Layer 10 of a small transformer language model trained on English Wikipedia (15 layers, counted from 0, width 96).
A neuron's activation on a vector x is SiLU(gate . x) times (in . x), where the dot is the dot product.

Input weights of the MLP neurons that the questions are about. A number n stands for n times 0.0064.
n52 gate: 23 -5 14 2 -19 84 20 9 18 -21 19 -17 -23 7 27 11 4 43 -16 -6 -79 8 -60 27 31 54 15 27 20 -27 3 -45 -15 14 40 51 5 -39 29 -13 -23 19 4 -4 -28 66 6 -11 32 30 20 36 -10 36 -34 16 -43 45 -41 -51 4 -6 -33 44 -47 -8 -66 14 26 -80 12 20 -1 6 13 -14 19 -41 6 -23 9 44 -17 -4 17 -21 24 15 12 -24 45 56 3 4 -13 -5
n61 gate: 4 -29 1 -25 4 27 -2 -7 53 14 12 11 3 -15 22 -40 -6 17 -60 -35 32 -18 -51 22 -10 15 21 19 -23 6 -1 28 40 -24 -7 -17 -29 -44 62 -30 27 75 -10 25 -95 -9 11 -11 20 -7 1 -21 1 -12 2 -39 -44 16 -13 -5 6 -18 38 30 13 -8 -68 -3 8 -29 31 3 7 -24 -19 22 -7 -74 1 -54 -18 20 -42 5 32 -3 -22 37 -5 0 26 62 5 -64 6 50
n85 gate: 3 -2 11 -10 -5 29 -5 -78 -15 28 -26 54 60 34 4 -51 -9 20 49 -25 18 -23 0 -58 -19 -23 41 -17 18 -24 27 26 8 -18 3 -31 5 35 -39 41 1 3 0 2 -7 28 23 -56 4 -30 4 47 -9 3 -16 -10 -61 -15 -4 -6 -15 8 18 27 -24 15 24 30 68 42 -73 -53 -20 -32 -16 68 -17 -50 -54 -16 27 0 8 -20 -35 -11 -45 50 -17 -1 -24 -25 -5 0 18 9
n126 gate: -12 19 -37 29 14 18 -14 12 37 -35 -21 -8 8 15 2 -24 -11 34 53 -40 -24 -5 2 12 -9 9 -4 2 -23 -22 -7 -22 36 -1 5 15 38 -31 4 -8 23 9 -34 2 8 -29 -5 14 43 22 -8 -3 -26 -5 -16 -8 2 -20 -44 -23 -18 1 12 -26 -19 -55 -3 -16 14 -13 1 4 19 -4 5 27 -8 1 24 13 -6 -25 16 25 -14 -6 3 -1 -13 17 4 -3 -12 -21 4 1
n129 gate: 1 56 -14 -12 12 16 4 -10 34 -6 -3 2 -27 37 19 17 -20 -5 -16 25 10 -32 52 -8 17 0 -7 2 -17 17 5 -16 5 -24 -32 30 14 12 -28 7 -8 27 -27 -28 -6 18 19 25 36 23 13 -24 -2 8 -26 -9 16 -6 13 -9 -16 -68 43 -1 19 7 -18 -3 10 21 37 0 20 23 -21 -32 -18 22 12 -12 -3 42 15 11 -1 -13 -30 20 5 -27 36 -27 -4 19 12 -5
n158 gate: -8 0 -33 39 8 11 -51 5 0 -7 3 3 -15 -23 59 -7 -12 17 -36 3 -2 -15 -19 -44 52 31 -25 -28 -63 56 35 7 29 -4 42 -12 -19 -12 -5 -26 -30 27 -20 6 -78 11 -59 -7 35 14 39 -17 26 -13 47 -14 -36 17 -67 18 38 55 6 -18 48 34 31 52 77 -15 26 76 -20 -33 -39 0 12 -16 19 -32 -37 -9 11 -2 22 -24 20 -25 8 -11 -24 -8 36 16 -39 -1
n168 gate: 34 20 -41 20 -25 -55 34 -10 -19 -8 13 16 -26 -1 -34 5 10 -17 24 17 46 31 65 -41 -63 33 11 0 23 37 8 -50 30 55 -14 25 -38 10 0 -9 7 -42 -5 16 1 -89 -12 -60 12 8 -23 1 -12 -32 17 -24 21 -27 -35 -20 -33 19 -54 -15 1 16 14 19 17 14 -38 -5 -24 -17 15 29 33 15 -37 -9 38 18 -12 -7 95 24 28 35 -25 6 -41 -23 37 -15 9 5
n184 gate: 0 -7 18 -33 7 -90 9 70 -42 -40 3 -11 40 -21 -32 -7 -6 23 -19 1 66 20 5 -22 24 -33 -20 -20 21 -7 23 -19 14 27 42 8 -11 17 -14 -6 -2 9 -28 16 24 68 23 -21 33 -36 -15 7 7 9 -27 -2 7 0 -44 6 -32 -21 8 24 -37 2 -62 13 -22 10 14 52 24 17 20 -5 33 -31 -17 32 3 -35 11 -22 -7 49 -3 -48 -33 6 -2 19 16 26 -12 23
n194 gate: 19 0 1 -11 -9 -5 -27 -8 -26 -5 2 -24 25 -38 16 78 51 -6 -36 -10 34 16 -9 23 -11 -15 10 11 15 20 30 13 2 65 8 19 -37 -22 23 -9 5 -34 -18 -44 -29 41 40 -29 3 -27 44 -19 51 6 -37 3 -26 -19 10 -21 -4 18 -17 1 20 -17 -14 -31 7 -4 -16 -41 28 42 -7 53 39 -19 39 -63 8 -21 30 -5 18 -10 49 8 -4 -69 -18 -48 -9 -12 -61 40
n210 gate: -39 -39 9 -22 5 2 10 11 -15 17 -53 -37 -19 45 12 40 43 30 12 13 24 29 62 16 -4 11 6 42 -1 42 46 -9 41 12 -3 10 -3 -21 44 -52 28 3 52 29 -3 -22 5 -34 -39 37 40 -2 42 -33 3 -25 -58 33 25 -58 12 -19 13 -15 -30 -48 45 35 -8 70 -31 1 13 -37 -3 31 41 5 -1 -40 27 -55 -14 29 22 7 -3 -12 17 -26 16 26 34 39 26 -32
n223 gate: 10 44 18 -32 -17 -10 10 -21 -18 51 -38 -24 12 3 -27 2 -3 6 -2 -21 -4 -41 -52 4 57 15 -24 -10 -17 40 -17 -11 4 26 34 -23 30 5 12 15 7 18 33 -26 -32 -27 -12 -3 6 -19 -11 7 -2 4 -15 8 -60 -60 43 32 -2 47 -45 25 11 -64 10 -43 2 15 25 -11 -23 16 31 40 38 45 -19 18 7 -7 16 -20 2 -70 21 18 -48 -32 6 -28 26 -26 -11 13
n248 gate: -18 21 -1 8 -6 23 -18 -8 -4 2 -6 -5 50 -25 -12 27 -4 -11 -9 14 -32 16 -24 1 -19 -28 -56 18 -7 -16 -22 1 15 -10 6 17 -8 -26 2 -29 11 12 28 18 43 -26 22 3 41 7 -21 -9 5 8 -5 -30 19 -13 8 -14 -8 -3 -15 32 2 24 -7 0 15 -37 -11 -7 -43 26 17 -31 -27 -1 3 -11 -13 5 -1 -14 -36 -6 5 -26 -10 6 -49 5 -14 10 1 3
n52 in: 10 -4 43 15 26 -47 -11 -35 11 5 37 -32 -42 19 11 -46 8 8 -8 -30 34 -13 29 66 36 1 -24 23 0 3 8 13 26 3 -14 -68 -17 -6 18 10 -10 -16 -44 -45 -56 -95 -25 -26 28 59 -25 -16 33 -14 51 -5 9 11 24 11 25 57 -9 8 6 23 54 36 8 -15 5 10 -11 -40 55 -57 -22 -16 -35 -30 0 7 -11 19 -71 54 6 6 72 13 36 82 33 -8 7 -25
n61 in: 13 7 44 -19 29 5 -28 -20 8 -21 1 -17 5 -43 -25 -69 -37 21 22 10 -41 -13 -40 16 36 -8 -50 -60 -8 12 7 -10 9 24 -16 37 -3 13 13 4 -2 33 19 51 -26 53 28 -61 43 -21 -29 -16 5 -43 38 -21 -28 20 15 7 22 15 -6 27 -28 -53 3 -18 2 34 10 -9 -3 11 21 -39 32 -8 -25 -27 -33 -43 -3 9 9 -52 4 -21 -18 -11 -32 -30 18 -4 25 -3
n85 in: -9 2 1 18 -6 41 27 -7 22 5 -45 10 23 61 -7 -26 21 15 -76 -34 -15 12 11 -29 -4 -45 43 38 17 11 -45 19 31 -5 26 -9 -17 21 22 -26 54 -19 -53 15 11 -41 -39 -6 3 22 -19 40 -13 8 37 -35 -4 -25 -26 45 -16 48 35 15 16 56 -28 4 25 24 -11 -21 36 51 5 17 -1 -32 75 23 -37 -8 -19 22 -40 1 19 12 7 -7 14 -80 -13 -15 42 -14
n126 in: -17 8 6 34 -3 4 8 30 13 -18 11 8 -18 21 3 -15 -36 -23 -44 -11 6 8 35 -1 -7 2 -1 -8 1 14 18 9 49 -1 9 2 -15 -1 20 -22 -4 -27 -20 15 -25 -3 11 50 5 -30 -17 19 3 -10 18 -12 -9 -19 -11 13 -14 9 -14 -27 23 56 -12 41 3 -4 -20 16 9 -27 -1 -27 -14 15 -30 -21 -12 -12 41 -10 -30 2 -14 4 23 -32 22 8 -12 4 50 -60
n129 in: -1 -62 1 13 0 -26 9 -49 -2 -20 5 25 -48 24 4 18 5 12 -1 -16 -38 13 -37 -18 1 -31 -21 -17 -41 -31 21 -1 -14 1 15 -15 -25 -8 22 -4 -11 -7 -30 35 5 -38 -21 18 13 -38 -61 -17 -26 9 -13 4 11 -28 -24 27 -10 15 -23 -27 -1 -1 8 20 6 14 -16 36 -3 -7 -1 47 -5 -18 -17 -9 1 -1 1 -1 3 20 -29 -4 12 -32 -27 -43 -7 -13 -8 -32
n158 in: -23 24 11 -7 -45 -12 -3 -40 -11 1 55 40 -8 4 -27 -4 -1 -10 10 14 26 -35 21 -3 21 -57 53 -4 -28 25 -48 -12 16 -17 -33 26 25 -18 45 -16 35 20 14 -8 -38 -16 -23 4 14 38 -20 13 -2 51 39 55 69 48 35 52 -17 12 -19 -18 -33 42 29 33 10 17 -25 -9 -29 -21 23 -41 16 23 13 52 1 -11 40 -11 -47 0 -42 30 -41 10 -21 -8 -26 29 -6 -74
n168 in: 19 8 -7 5 12 -63 47 2 -60 -40 -11 -7 -38 16 -5 22 -12 -21 -55 22 -32 -8 65 -8 -18 34 -14 3 14 -22 -30 -44 25 39 -8 -36 25 9 7 19 33 29 -36 6 7 47 29 -43 3 14 -50 26 -37 -47 14 -37 -39 -2 24 -11 -28 0 -7 12 -24 -32 11 -27 -11 4 30 2 11 33 25 42 -41 -39 -12 -38 22 12 -8 -21 3 8 22 19 -6 -37 8 -16 -17 33 -44 20
n184 in: -27 33 6 1 -9 -2 -11 -28 -49 -1 0 -9 55 20 -37 0 -50 -16 23 34 -17 -46 38 19 10 -35 -12 -10 -18 -40 30 27 26 12 -36 -23 -25 19 11 -44 7 -8 -35 -21 -13 -7 -7 -4 -13 67 19 19 0 -5 62 18 24 -27 -45 6 6 7 16 9 -17 -18 -74 40 -1 -2 9 -41 26 18 2 0 -24 57 14 12 -23 -29 -12 2 3 -2 35 5 -22 15 -18 6 48 12 -2 -40
n194 in: -1 -30 36 -15 11 39 -45 8 8 -38 -51 -13 -12 7 16 66 88 13 23 -7 27 0 -32 30 -41 4 -29 -9 7 -47 -18 2 40 23 6 10 -44 -41 -4 2 38 7 -22 -4 16 31 0 11 -8 -35 30 -33 3 -10 -42 7 -22 -24 2 -2 18 1 18 -3 28 20 2 14 10 -1 -49 -15 -6 -75 -9 10 29 -1 56 -8 2 3 68 25 25 -48 10 27 -32 -57 3 -31 -30 17 -4 -11
n210 in: -22 -35 -8 46 25 -45 28 -31 34 18 -26 -18 31 -30 -27 -7 18 -12 -15 11 8 -16 14 -29 11 0 22 -69 -38 10 23 -12 -48 13 -17 -37 -12 43 -16 22 49 25 37 52 -26 -10 -59 -15 16 74 -3 27 36 5 -6 -35 15 -18 -34 9 -28 -33 27 29 30 15 31 7 34 36 -14 -36 -9 -11 -89 -12 17 47 -10 -40 2 -30 -52 12 51 37 9 51 4 -41 -30 -68 28 29 -4 40
n223 in: 42 79 39 -19 15 -46 -15 5 -34 -20 -34 43 -27 24 9 -39 2 34 -58 -26 -54 16 -54 -41 23 35 -13 -18 26 -10 -3 -23 38 -5 -41 -20 36 11 45 30 -15 3 -3 44 -41 11 -1 33 -13 -25 -30 61 -1 -15 -13 32 30 5 23 -32 -3 6 19 -56 -9 -3 52 12 -21 -8 5 -18 -4 -27 30 31 20 -35 45 -20 7 43 -29 -9 50 51 60 -21 -7 -8 -15 -32 28 -14 -28 25
n248 in: 5 16 40 10 -2 -33 -10 2 -12 12 -31 14 -8 -28 -12 -28 -24 -45 7 3 -1 -14 -2 -24 2 3 -28 -18 -1 -2 1 -24 -2 2 19 25 8 -11 -21 -14 -5 36 -6 20 14 -34 4 50 -1 18 -17 1 -11 -5 -12 -16 -11 -11 13 -2 -23 -30 16 5 23 12 15 -34 15 7 -33 4 4 40 60 16 -17 28 -9 5 -19 -19 -64 -2 -6 -5 -2 -15 -17 -23 -4 -4 -16 11 -1 -19

Each question shows a token from some text and the vector x that enters the MLP there. A number n stands for n times 0.046.

"ian": -13 16 -35 -12 62 -7 1 -4 3 -20 -14 -18 17 2 -11 -19 6 -26 21 -9 -26 5 -11 23 -35 -17 -5 17 -34 -16 20 -24 18 17 -9 24 -44 4 19 7 -14 11 14 -21 -2 -49 40 5 19 22 -17 24 -3 -26 9 -37 25 5 5 -28 11 -10 -4 16 -12 14 0 -1 47 25 1 -3 -25 -1 -9 -3 16 -40 13 -33 24 -28 -4 8 9 7 0 -23 -18 -10 -3 40 7 36 4 -2
Which of these neurons fires most? n210

"us ": 12 -10 -13 5 31 -2 31 -34 22 7 -2 -10 -24 -1 6 -46 -11 -15 22 -1 29 -15 -4 -5 -4 -5 -1 -24 7 -7 -9 -7 39 12 -30 28 -29 -25 0 -15 -33 28 12 -32 14 -15 1 59 -14 21 -16 -6 -10 -32 23 -24 -17 -6 -32 -8 -20 -16 23 12 29 -12 32 -26 -3 0 -18 -12 9 -1 2 -15 -24 -37 5 -8 8 14 -35 -7 -6 -7 5 -31 -19 -21 -14 -24 -7 -1 3 10
Which of these neurons fires most? n61

"serv": -8 33 -26 10 33 -13 44 6 17 -4 -28 4 3 -2 13 10 -15 -21 25 -3 1 -8 -14 27 -30 -19 -11 1 -15 -17 21 -31 37 -33 19 32 25 1 -11 9 -14 12 15 28 -32 -54 21 -16 -5 31 3 25 0 -66 -4 0 22 9 15 -21 -22 -27 -16 12 -10 0 -7 29 19 1 2 2 -11 8 7 -16 -3 -27 -9 -2 9 -16 -4 -6 26 -32 -8 3 -14 -22 -7 -2 38 15 16 29
Which neuron fires most, and how strongly? n210, at about 6

"en": -21 2 -49 2 2 -11 31 -2 -30 -14 -35 -1 -8 -16 -6 -2 -20 -36 27 -18 -6 2 -7 1 -5 -17 -24 5 -9 -35 10 -6 31 -8 -1 6 -23 3 -8 1 -2 27 -39 5 -17 19 31 23 34 23 -55 -4 -9 34 14 -28 1 18 -24 -24 -25 -23 -2 34 -23 20 2 26 -2 5 20 -9 11 23 -2 8 -6 -18 -11 20 -5 -5 27 1 -29 -2 21 4 -17 -51 -38 18 19 27 19 -10
Which of these neurons fires most? n184

"ress": 4 27 -3 -2 46 -6 8 -19 27 -15 -12 -7 15 2 -12 5 -2 -18 -16 7 -28 17 -38 19 -11 -9 -46 -10 -5 -23 29 -17 2 10 18 13 0 -10 10 -17 -16 32 12 -24 4 -44 34 40 -9 19 -1 16 36 14 -3 -34 16 26 -20 -17 -5 -31 2 10 -7 7 28 6 30 22 -1 -5 -36 17 -8 -13 -4 -16 -22 -22 16 -19 15 10 -22 -9 -21 -11 -22 -36 -39 16 -20 9 7 10
Which neuron fires most, and how strongly? n248, at about 13

"the": 11 30 -50 -45 40 -13 24 2 55 -21 -16 18 -2 -22 12 7 -1 -3 0 -13 23 -1 -26 15 -38 -22 -1 -28 2 -22 14 -27 50 -5 -33 16 -10 -19 9 13 6 30 -9 -1 9 -36 46 7 -9 -4 -2 19 7 -31 -8 -32 17 29 27 -38 -7 -3 5 -5 -2 10 -12 13 10 2 12 5 23 21 11 33 3 -7 36 -23 -12 -23 -27 -16 -1 8 2 -16 5 -7 -15 9 -1 6 -2 -25
Which three neurons fire most, strongest first? n61, n248, n168

"r": 1 23 -12 24 12 -15 11 2 8 2 -6 9 22 -24 11 -20 1 -11 7 19 6 -5 -23 -12 1 30 -6 45 -4 9 38 -3 -2 29 43 -6 -39 -26 2 -38 -10 1 23 1 -19 -11 -4 13 7 27 -10 3 -11 -8 27 -37 2 -1 21 -47 7 -21 15 19 5 40 12 8 15 29 21 3 -40 -17 -21 -45 -14 9 10 -16 -8 -28 -2 18 -17 40 -12 -35 -17 -17 -61 -10 7 3 -1 4
Which of these neurons fires most? n210

". ": 8 13 15 -5 10 -15 18 -17 44 3 -20 1 -15 -25 27 1 13 -15 4 -14 31 17 -38 17 3 -28 15 4 -18 -7 -6 31 43 2 -1 35 -15 14 16 7 -10 25 20 -23 3 11 12 44 -28 29 15 -20 13 -30 8 -7 10 16 12 -20 -32 -33 -10 17 7 16 42 -15 -2 17 -28 -13 17 21 16 6 19 -14 1 -9 1 -29 -3 -52 21 8 -30 6 -3 -17 -20 -19 -12 26 -23 26
Which two neurons fire most, strongest first? n194, n210

"ob": 13 1 -4 3 16 -9 27 4 -28 -33 -27 2 -1 9 -12 1 -21 -17 3 -7 13 -2 -18 -2 -6 -27 -18 20 -24 -14 19 -19 30 0 -9 -2 -37 6 1 -1 6 27 4 -14 11 -51 59 14 22 24 -14 21 -10 6 22 5 10 -49 -17 -8 -36 -45 12 19 -24 20 -1 15 4 30 35 -5 22 11 20 13 -48 -14 -28 -3 -13 -23 30 -22 4 16 7 -10 -21 -17 -21 5 -34 18 -17 7
Which three neurons fire most, strongest first? n184, n248, n168

"al": -24 -3 -20 -7 23 -22 15 -34 12 -24 12 10 17 21 11 6 -12 11 26 3 -20 -5 -14 -19 22 12 -75 27 2 -36 17 -8 29 7 4 15 -26 -11 19 -15 -31 -12 -5 -31 1 -6 -9 12 0 16 -50 -4 -8 -12 -8 -43 4 18 -13 -48 22 -24 -10 6 6 -8 27 -7 21 2 -8 -11 -48 -3 -36 -70 -34 -14 16 -10 -14 0 9 26 -2 5 17 -1 -20 -6 -9 2 -26 20 9 -8
Which neuron fires most, and how strongly? n52, at about 2.7

"wood": -8 28 -21 -15 27 7 0 0 23 -37 -12 7 -1 -6 -14 7 -1 -21 -8 31 -11 19 -30 17 -1 4 -25 -8 3 -13 8 -31 -6 8 9 -9 -42 -34 37 1 -14 14 27 0 22 -8 53 31 6 8 17 6 9 -18 13 -24 18 14 1 7 -3 2 -9 -6 11 11 24 -4 33 -23 -5 -14 -22 5 -53 -43 -9 -7 -10 -13 9 -9 25 5 -28 0 -25 -62 -8 -24 -32 36 25 6 -8 -11
Which two neurons fire most, strongest first? n85, n52

"i": -16 18 -22 -17 45 -32 4 -7 6 -31 2 10 6 9 23 8 12 -14 25 -23 2 -28 -7 -4 -18 -4 -9 -29 -12 -12 22 7 59 4 -19 9 -2 -7 40 10 0 -2 -6 3 12 -59 4 16 9 21 -47 11 5 -11 -11 -17 14 -15 -7 -12 -8 -10 16 19 -33 25 -23 2 36 7 9 -7 -10 17 -8 -30 20 -29 -2 -2 9 -34 -11 19 -1 -25 14 -24 -26 -9 -20 35 27 27 38 -27
Which neuron fires most, and how strongly? n126, at about 4.8

"city": -15 32 8 -7 37 -12 25 0 3 -8 3 -6 -10 1 -3 24 3 7 6 -23 -18 3 6 17 -27 -23 -14 3 -38 -30 12 -34 18 13 -2 -13 -28 -11 5 52 -25 7 7 -17 -5 -35 30 13 -4 15 -54 21 -6 8 -1 -20 63 -15 2 -32 5 -42 -1 15 -5 16 1 31 29 13 13 -26 -34 25 6 -1 -9 -29 -1 -21 7 -13 5 0 -17 19 -24 -10 -27 -29 6 19 6 11 5 -25
Which neuron fires most, and how strongly? n129, at about 4.3

"by ": -1 19 18 10 7 1 14 -13 -14 -1 -14 -15 -4 11 7 -2 -21 -22 -1 -3 -8 14 -12 -9 -17 -5 -33 7 -11 -16 27 -18 13 0 1 26 20 -13 -8 -22 -6 39 7 -40 4 -33 1 91 4 7 -17 -12 10 12 0 -24 10 1 -22 -5 -26 -16 -12 8 -7 33 -2 -2 17 5 -2 3 -2 9 37 19 -14 3 1 -5 15 0 -23 -15 0 -1 -26 -12 -16 -12 -11 -6 -9 18 0 3
Which neuron fires most, and how strongly? n248, at about 17

"gr": 14 13 5 13 44 19 33 -21 -6 -32 12 7 18 -5 3 16 -21 -37 7 15 -2 0 -32 -6 -7 6 -16 1 2 -5 23 8 41 3 16 12 27 -2 -8 -33 3 23 19 8 -35 -7 34 24 -32 37 -15 16 10 -13 48 -35 1 12 1 -3 -9 14 6 4 45 8 38 3 9 -1 2 -13 -1 1 -10 -31 0 -22 -3 12 -25 -34 54 -14 -35 6 -10 -4 -12 -23 -27 9 15 20 -31 -14
Which two neurons fire most, strongest first? n158, n248

"ri": -1 19 -17 30 19 -18 14 -34 -4 3 -37 15 26 4 13 11 -15 -67 -9 -15 -19 -13 -37 -26 -47 24 7 23 1 -10 0 -12 33 39 5 -20 -6 -23 2 -21 -13 43 8 -11 -8 -4 18 9 -1 13 35 7 -8 -20 -4 16 -1 -9 12 -3 -9 -28 20 -14 38 21 5 -9 4 19 -8 14 -12 14 -6 0 22 -11 3 -19 -19 -25 16 -1 14 -16 -5 -34 -37 -38 -34 6 1 14 -34 23
Which neuron fires most, and how strongly? n194, at about 8.9

", ": -10 7 -11 15 6 24 -10 31 -18 1 14 -17 14 27 -11 -8 -4 -11 -12 1 -12 -14 -5 18 22 10 -23 7 -27 -8 -20 -8 11 6 28 6 -24 -21 40 14 -27 6 -9 22 14 -4 20 82 20 30 2 20 1 -7 16 -35 16 18 -2 -16 2 -3 -14 21 4 21 -1 5 28 -15 10 2 2 17 -9 -26 -12 -13 -4 -8 27 -12 -10 -15 -3 11 1 -42 9 -15 -6 19 -1 -20 -1 -37
Which of these neurons fires most? n52

"(": -5 38 -44 6 9 13 9 10 -9 28 -1 -26 9 30 5 -8 -13 -24 -6 -29 -9 16 -3 9 -15 9 -29 -3 -26 -53 -2 -4 31 6 -18 1 -7 -1 34 11 -13 2 -4 22 -2 -30 26 70 11 36 -30 -1 -13 -7 1 -26 21 -21 -23 -13 1 -5 -9 3 -10 -2 11 4 3 7 25 -21 -9 22 22 3 8 -1 18 -10 21 -11 8 -21 8 1 -31 -5 3 -29 -17 -3 -17 6 0 -10
Which three neurons fire most, strongest first? n126, n248, n129

"et": 2 32 -12 6 20 -33 32 -8 -17 -18 6 9 3 8 17 -41 -10 -8 39 -44 -13 -25 -28 -10 -10 4 11 42 -23 -40 21 -13 12 3 -10 -9 -7 12 10 -6 11 29 10 -25 14 -54 23 21 10 -5 -48 8 -1 20 9 -27 23 -3 -7 -3 -5 -4 39 29 -9 35 -20 17 17 9 12 -25 -22 11 8 32 -1 -13 26 -13 -15 -10 29 -3 -2 -8 19 -2 -21 -27 -10 -18 4 -1 39 -17
Which of these neurons fires most? n85

"rac": -14 25 -23 8 58 -4 13 -14 -22 -13 9 1 -7 34 -9 21 10 -14 8 -13 14 8 -6 26 -5 -15 -7 9 -14 -28 2 -37 -9 -4 10 7 -33 -15 -5 0 -20 12 9 11 10 -39 24 22 21 15 -30 15 16 18 -35 -39 33 -32 0 -20 -25 6 26 17 -4 27 3 18 11 37 7 -10 -42 22 6 3 -13 -5 10 -29 -2 -18 35 28 12 18 -44 0 -21 -32 0 -47 -9 28 -3 -4
Which neuron fires most, and how strongly? n129, at about 11

"architec": -32 13 -14 21 42 1 16 -19 -1 -9 8 12 -35 14 6 6 2 -18 19 -12 -4 -24 -6 -16 -1 -10 -22 18 -28 -31 2 -9 6 4 43 -9 -9 -1 -19 19 -34 16 -2 12 -11 -39 33 26 -20 9 -43 33 8 13 -10 -49 46 1 -8 6 7 -15 18 -15 -11 48 -3 24 15 7 1 -42 -43 0 -5 15 -4 -9 -21 -21 -10 -21 40 -10 -7 12 17 13 -23 -36 0 -7 0 14 -4 20
Which two neurons fire most, strongest first? n129, n248

"c": 3 -3 -37 -27 23 3 39 -16 28 -13 -11 21 8 -1 15 2 -16 -40 -4 -45 30 15 -36 -17 -8 -25 -56 -3 -7 1 20 -8 55 -15 -11 14 11 1 4 -15 12 10 2 13 -23 -41 47 15 -12 41 0 8 -7 -23 -6 -6 10 41 -10 -14 -17 -22 8 -7 -9 5 -19 -7 6 10 -6 -7 -11 -5 8 -9 -9 1 -11 9 -14 -20 13 -2 19 18 6 20 -8 -30 -7 26 10 37 43 -19
Which of these neurons fires most? n126

"Gl": -7 24 -3 7 4 -3 3 5 46 -1 9 -5 -27 -6 19 15 -28 -22 2 -17 1 -25 -33 6 -18 19 -61 8 -23 -6 13 -34 -6 -4 -12 18 -28 -30 24 -34 10 31 -12 53 22 -20 4 18 -4 26 -64 15 -16 11 -5 -28 17 3 -22 4 2 -26 -2 6 25 8 2 4 -10 -5 13 1 -1 24 13 -8 -37 5 22 14 -3 -22 31 7 -22 -4 -33 8 -9 -24 -7 -20 -2 1 21 -37
Which neuron fires most, and how strongly? n248, at about 14

"der": 15 12 9 -2 14 -5 4 -32 44 4 -29 16 9 -14 10 -9 -25 -15 28 5 -13 6 -2 48 9 32 -22 12 6 -13 11 -21 38 8 29 14 -55 -3 9 -17 -12 1 22 -50 1 -36 38 -5 3 16 24 -14 10 -26 12 2 -16 15 -8 -49 4 9 -2 1 21 -6 -7 15 11 -11 7 -21 -21 -21 -10 23 -36 -19 -12 7 -8 -8 24 -28 -13 25 -17 -20 -19 -26 -25 7 -5 47 25 9
Which of these neurons fires most? n52

"and ": 4 9 -9 28 18 14 44 13 -6 -2 -7 -1 -27 19 0 4 -6 -26 20 -8 -10 6 8 -4 -11 6 -6 17 -25 -16 10 -3 15 13 -14 -5 -11 -17 13 -2 -14 14 -5 -12 0 -15 11 94 7 6 -11 -8 -12 17 -14 -34 21 -10 -13 -15 -2 -8 13 4 -3 10 -11 5 19 -11 7 -1 6 8 29 20 -17 1 19 -1 1 17 -28 -4 16 0 -35 -5 5 -28 -16 -20 -12 9 17 -17
Which two neurons fire most, strongest first? n129, n126

"in ": 0 14 -23 20 13 16 19 -9 -22 -5 4 -17 -20 26 9 7 -5 -25 9 3 -17 14 5 -7 -14 22 -33 9 -24 -29 26 -13 29 4 -15 20 -24 -3 12 -7 4 18 -7 -20 -11 -24 11 70 -5 26 -26 -2 -28 -17 6 -64 24 -7 -37 -4 -10 3 -21 2 -24 30 3 13 19 21 -8 -21 8 17 27 23 1 1 -14 -4 11 11 -18 -13 22 13 -29 -6 -26 -19 -10 -8 -5 17 -11 9
Which of these neurons fires most? n168

"record": -11 25 -5 24 43 -16 -2 -15 -11 -10 -9 7 -27 -2 13 6 -16 -40 13 -21 17 -2 -16 24 -7 -27 -11 36 -25 -37 2 -36 3 -27 -13 22 -17 9 -14 1 -41 45 18 -5 -10 -27 27 10 45 -9 -19 19 -13 6 -26 -17 18 13 6 -10 -11 -2 3 11 0 32 19 7 30 16 8 -36 -24 23 -10 36 -31 -16 -13 -9 2 -6 48 13 -5 14 -25 3 -12 -37 5 -6 28 23 31 8
Which two neurons fire most, strongest first? n129, n248

"di": -14 20 -11 27 29 15 24 -43 -27 -10 -19 7 3 26 20 32 -36 -44 -16 -33 18 -14 -2 7 -40 -6 -11 25 -8 -17 -1 -24 25 15 -14 3 -4 19 5 -6 7 35 -7 -7 -2 -39 30 31 22 -32 -25 3 7 2 -14 -5 27 1 -10 -6 -9 -15 47 8 7 41 16 -13 1 31 -7 22 -20 23 15 32 13 -22 4 -1 -10 -6 31 2 5 1 7 4 -28 -36 -17 -20 -7 15 -4 -21
Which two neurons fire most, strongest first? n129, n248

"Day": 8 33 -9 6 29 -6 23 1 12 -16 16 -32 -7 22 -16 -9 -22 -3 4 2 -13 -1 -12 37 -19 -6 -43 1 -36 -19 11 -27 34 3 -21 -2 -37 -21 20 14 -38 -3 10 18 20 -47 31 11 -13 13 -33 12 -17 2 -16 -43 59 -20 6 4 13 -15 -34 8 -14 -12 9 22 6 -2 -7 -32 -17 -3 -12 30 -26 -18 -2 -6 -10 -9 18 -6 -27 -31 -27 -26 -3 -39 -8 25 -2 -4 6 -3
Which of these neurons fires most? n126

"dem": -12 29 -9 39 24 -27 17 -53 -12 -27 -11 20 -23 55 21 -12 -8 -17 7 -20 -7 -25 -17 6 -16 4 -15 -3 -5 -36 8 -30 44 -17 1 16 9 -7 -8 -13 -10 24 36 -6 1 -10 18 17 -7 15 -31 26 4 -10 0 -1 28 -12 -33 -2 -35 -21 34 33 0 32 10 -10 -1 13 2 -23 -5 31 19 17 -52 -30 4 -3 -21 -14 40 2 -12 1 -8 0 -21 -7 -18 -17 -1 21 10 -15
Which of these neurons fires most? n85

"a ": -19 16 0 -5 22 -19 24 -23 -14 -6 -28 -4 -6 5 -6 -3 -16 -20 11 -6 -6 -4 -3 -3 -6 -4 -24 3 -24 -11 19 -25 18 -1 0 -16 24 -6 16 2 -20 32 1 -21 3 -34 29 85 -6 5 -1 -19 -2 17 3 -9 13 20 -18 -5 -9 -27 2 17 -21 24 3 -10 19 15 -7 -4 -10 11 47 36 -7 14 -9 -3 4 7 -18 -24 -34 2 -15 9 -11 -20 4 -12 -12 18 -12 6
Which of these neurons fires most? n248

"ten": 3 -7 -42 17 21 10 23 -2 49 -20 -8 -15 -22 -5 18 -17 -13 -11 -10 14 -11 21 -16 16 -14 24 -52 6 11 -5 9 -28 20 9 22 1 -34 -16 4 2 -3 16 0 21 3 0 19 18 14 47 -33 -8 -14 -22 30 -40 0 23 -13 -30 7 -14 -26 6 29 14 6 5 -15 -16 -9 -30 7 -1 -41 -37 -24 10 -16 3 5 -17 38 20 -51 -6 -3 -12 -13 11 -43 -11 16 14 2 1
Which of these neurons fires most? n126

"sy": -13 9 -6 23 18 12 30 6 0 -21 -14 -19 -6 9 8 10 -40 -20 22 -18 -11 -8 -7 16 -18 -17 -16 -13 -12 -48 18 -16 41 -16 -1 -6 -19 -2 7 15 20 36 -46 -22 23 -42 47 10 -2 -14 -4 3 12 -13 16 -14 28 -20 -18 17 -18 -24 35 -23 0 28 30 -3 -7 28 18 -9 8 14 24 43 -29 -21 5 10 -11 1 32 -18 -42 14 1 4 -6 -17 -33 -10 -21 29 -6 22
Which of these neurons fires most? n126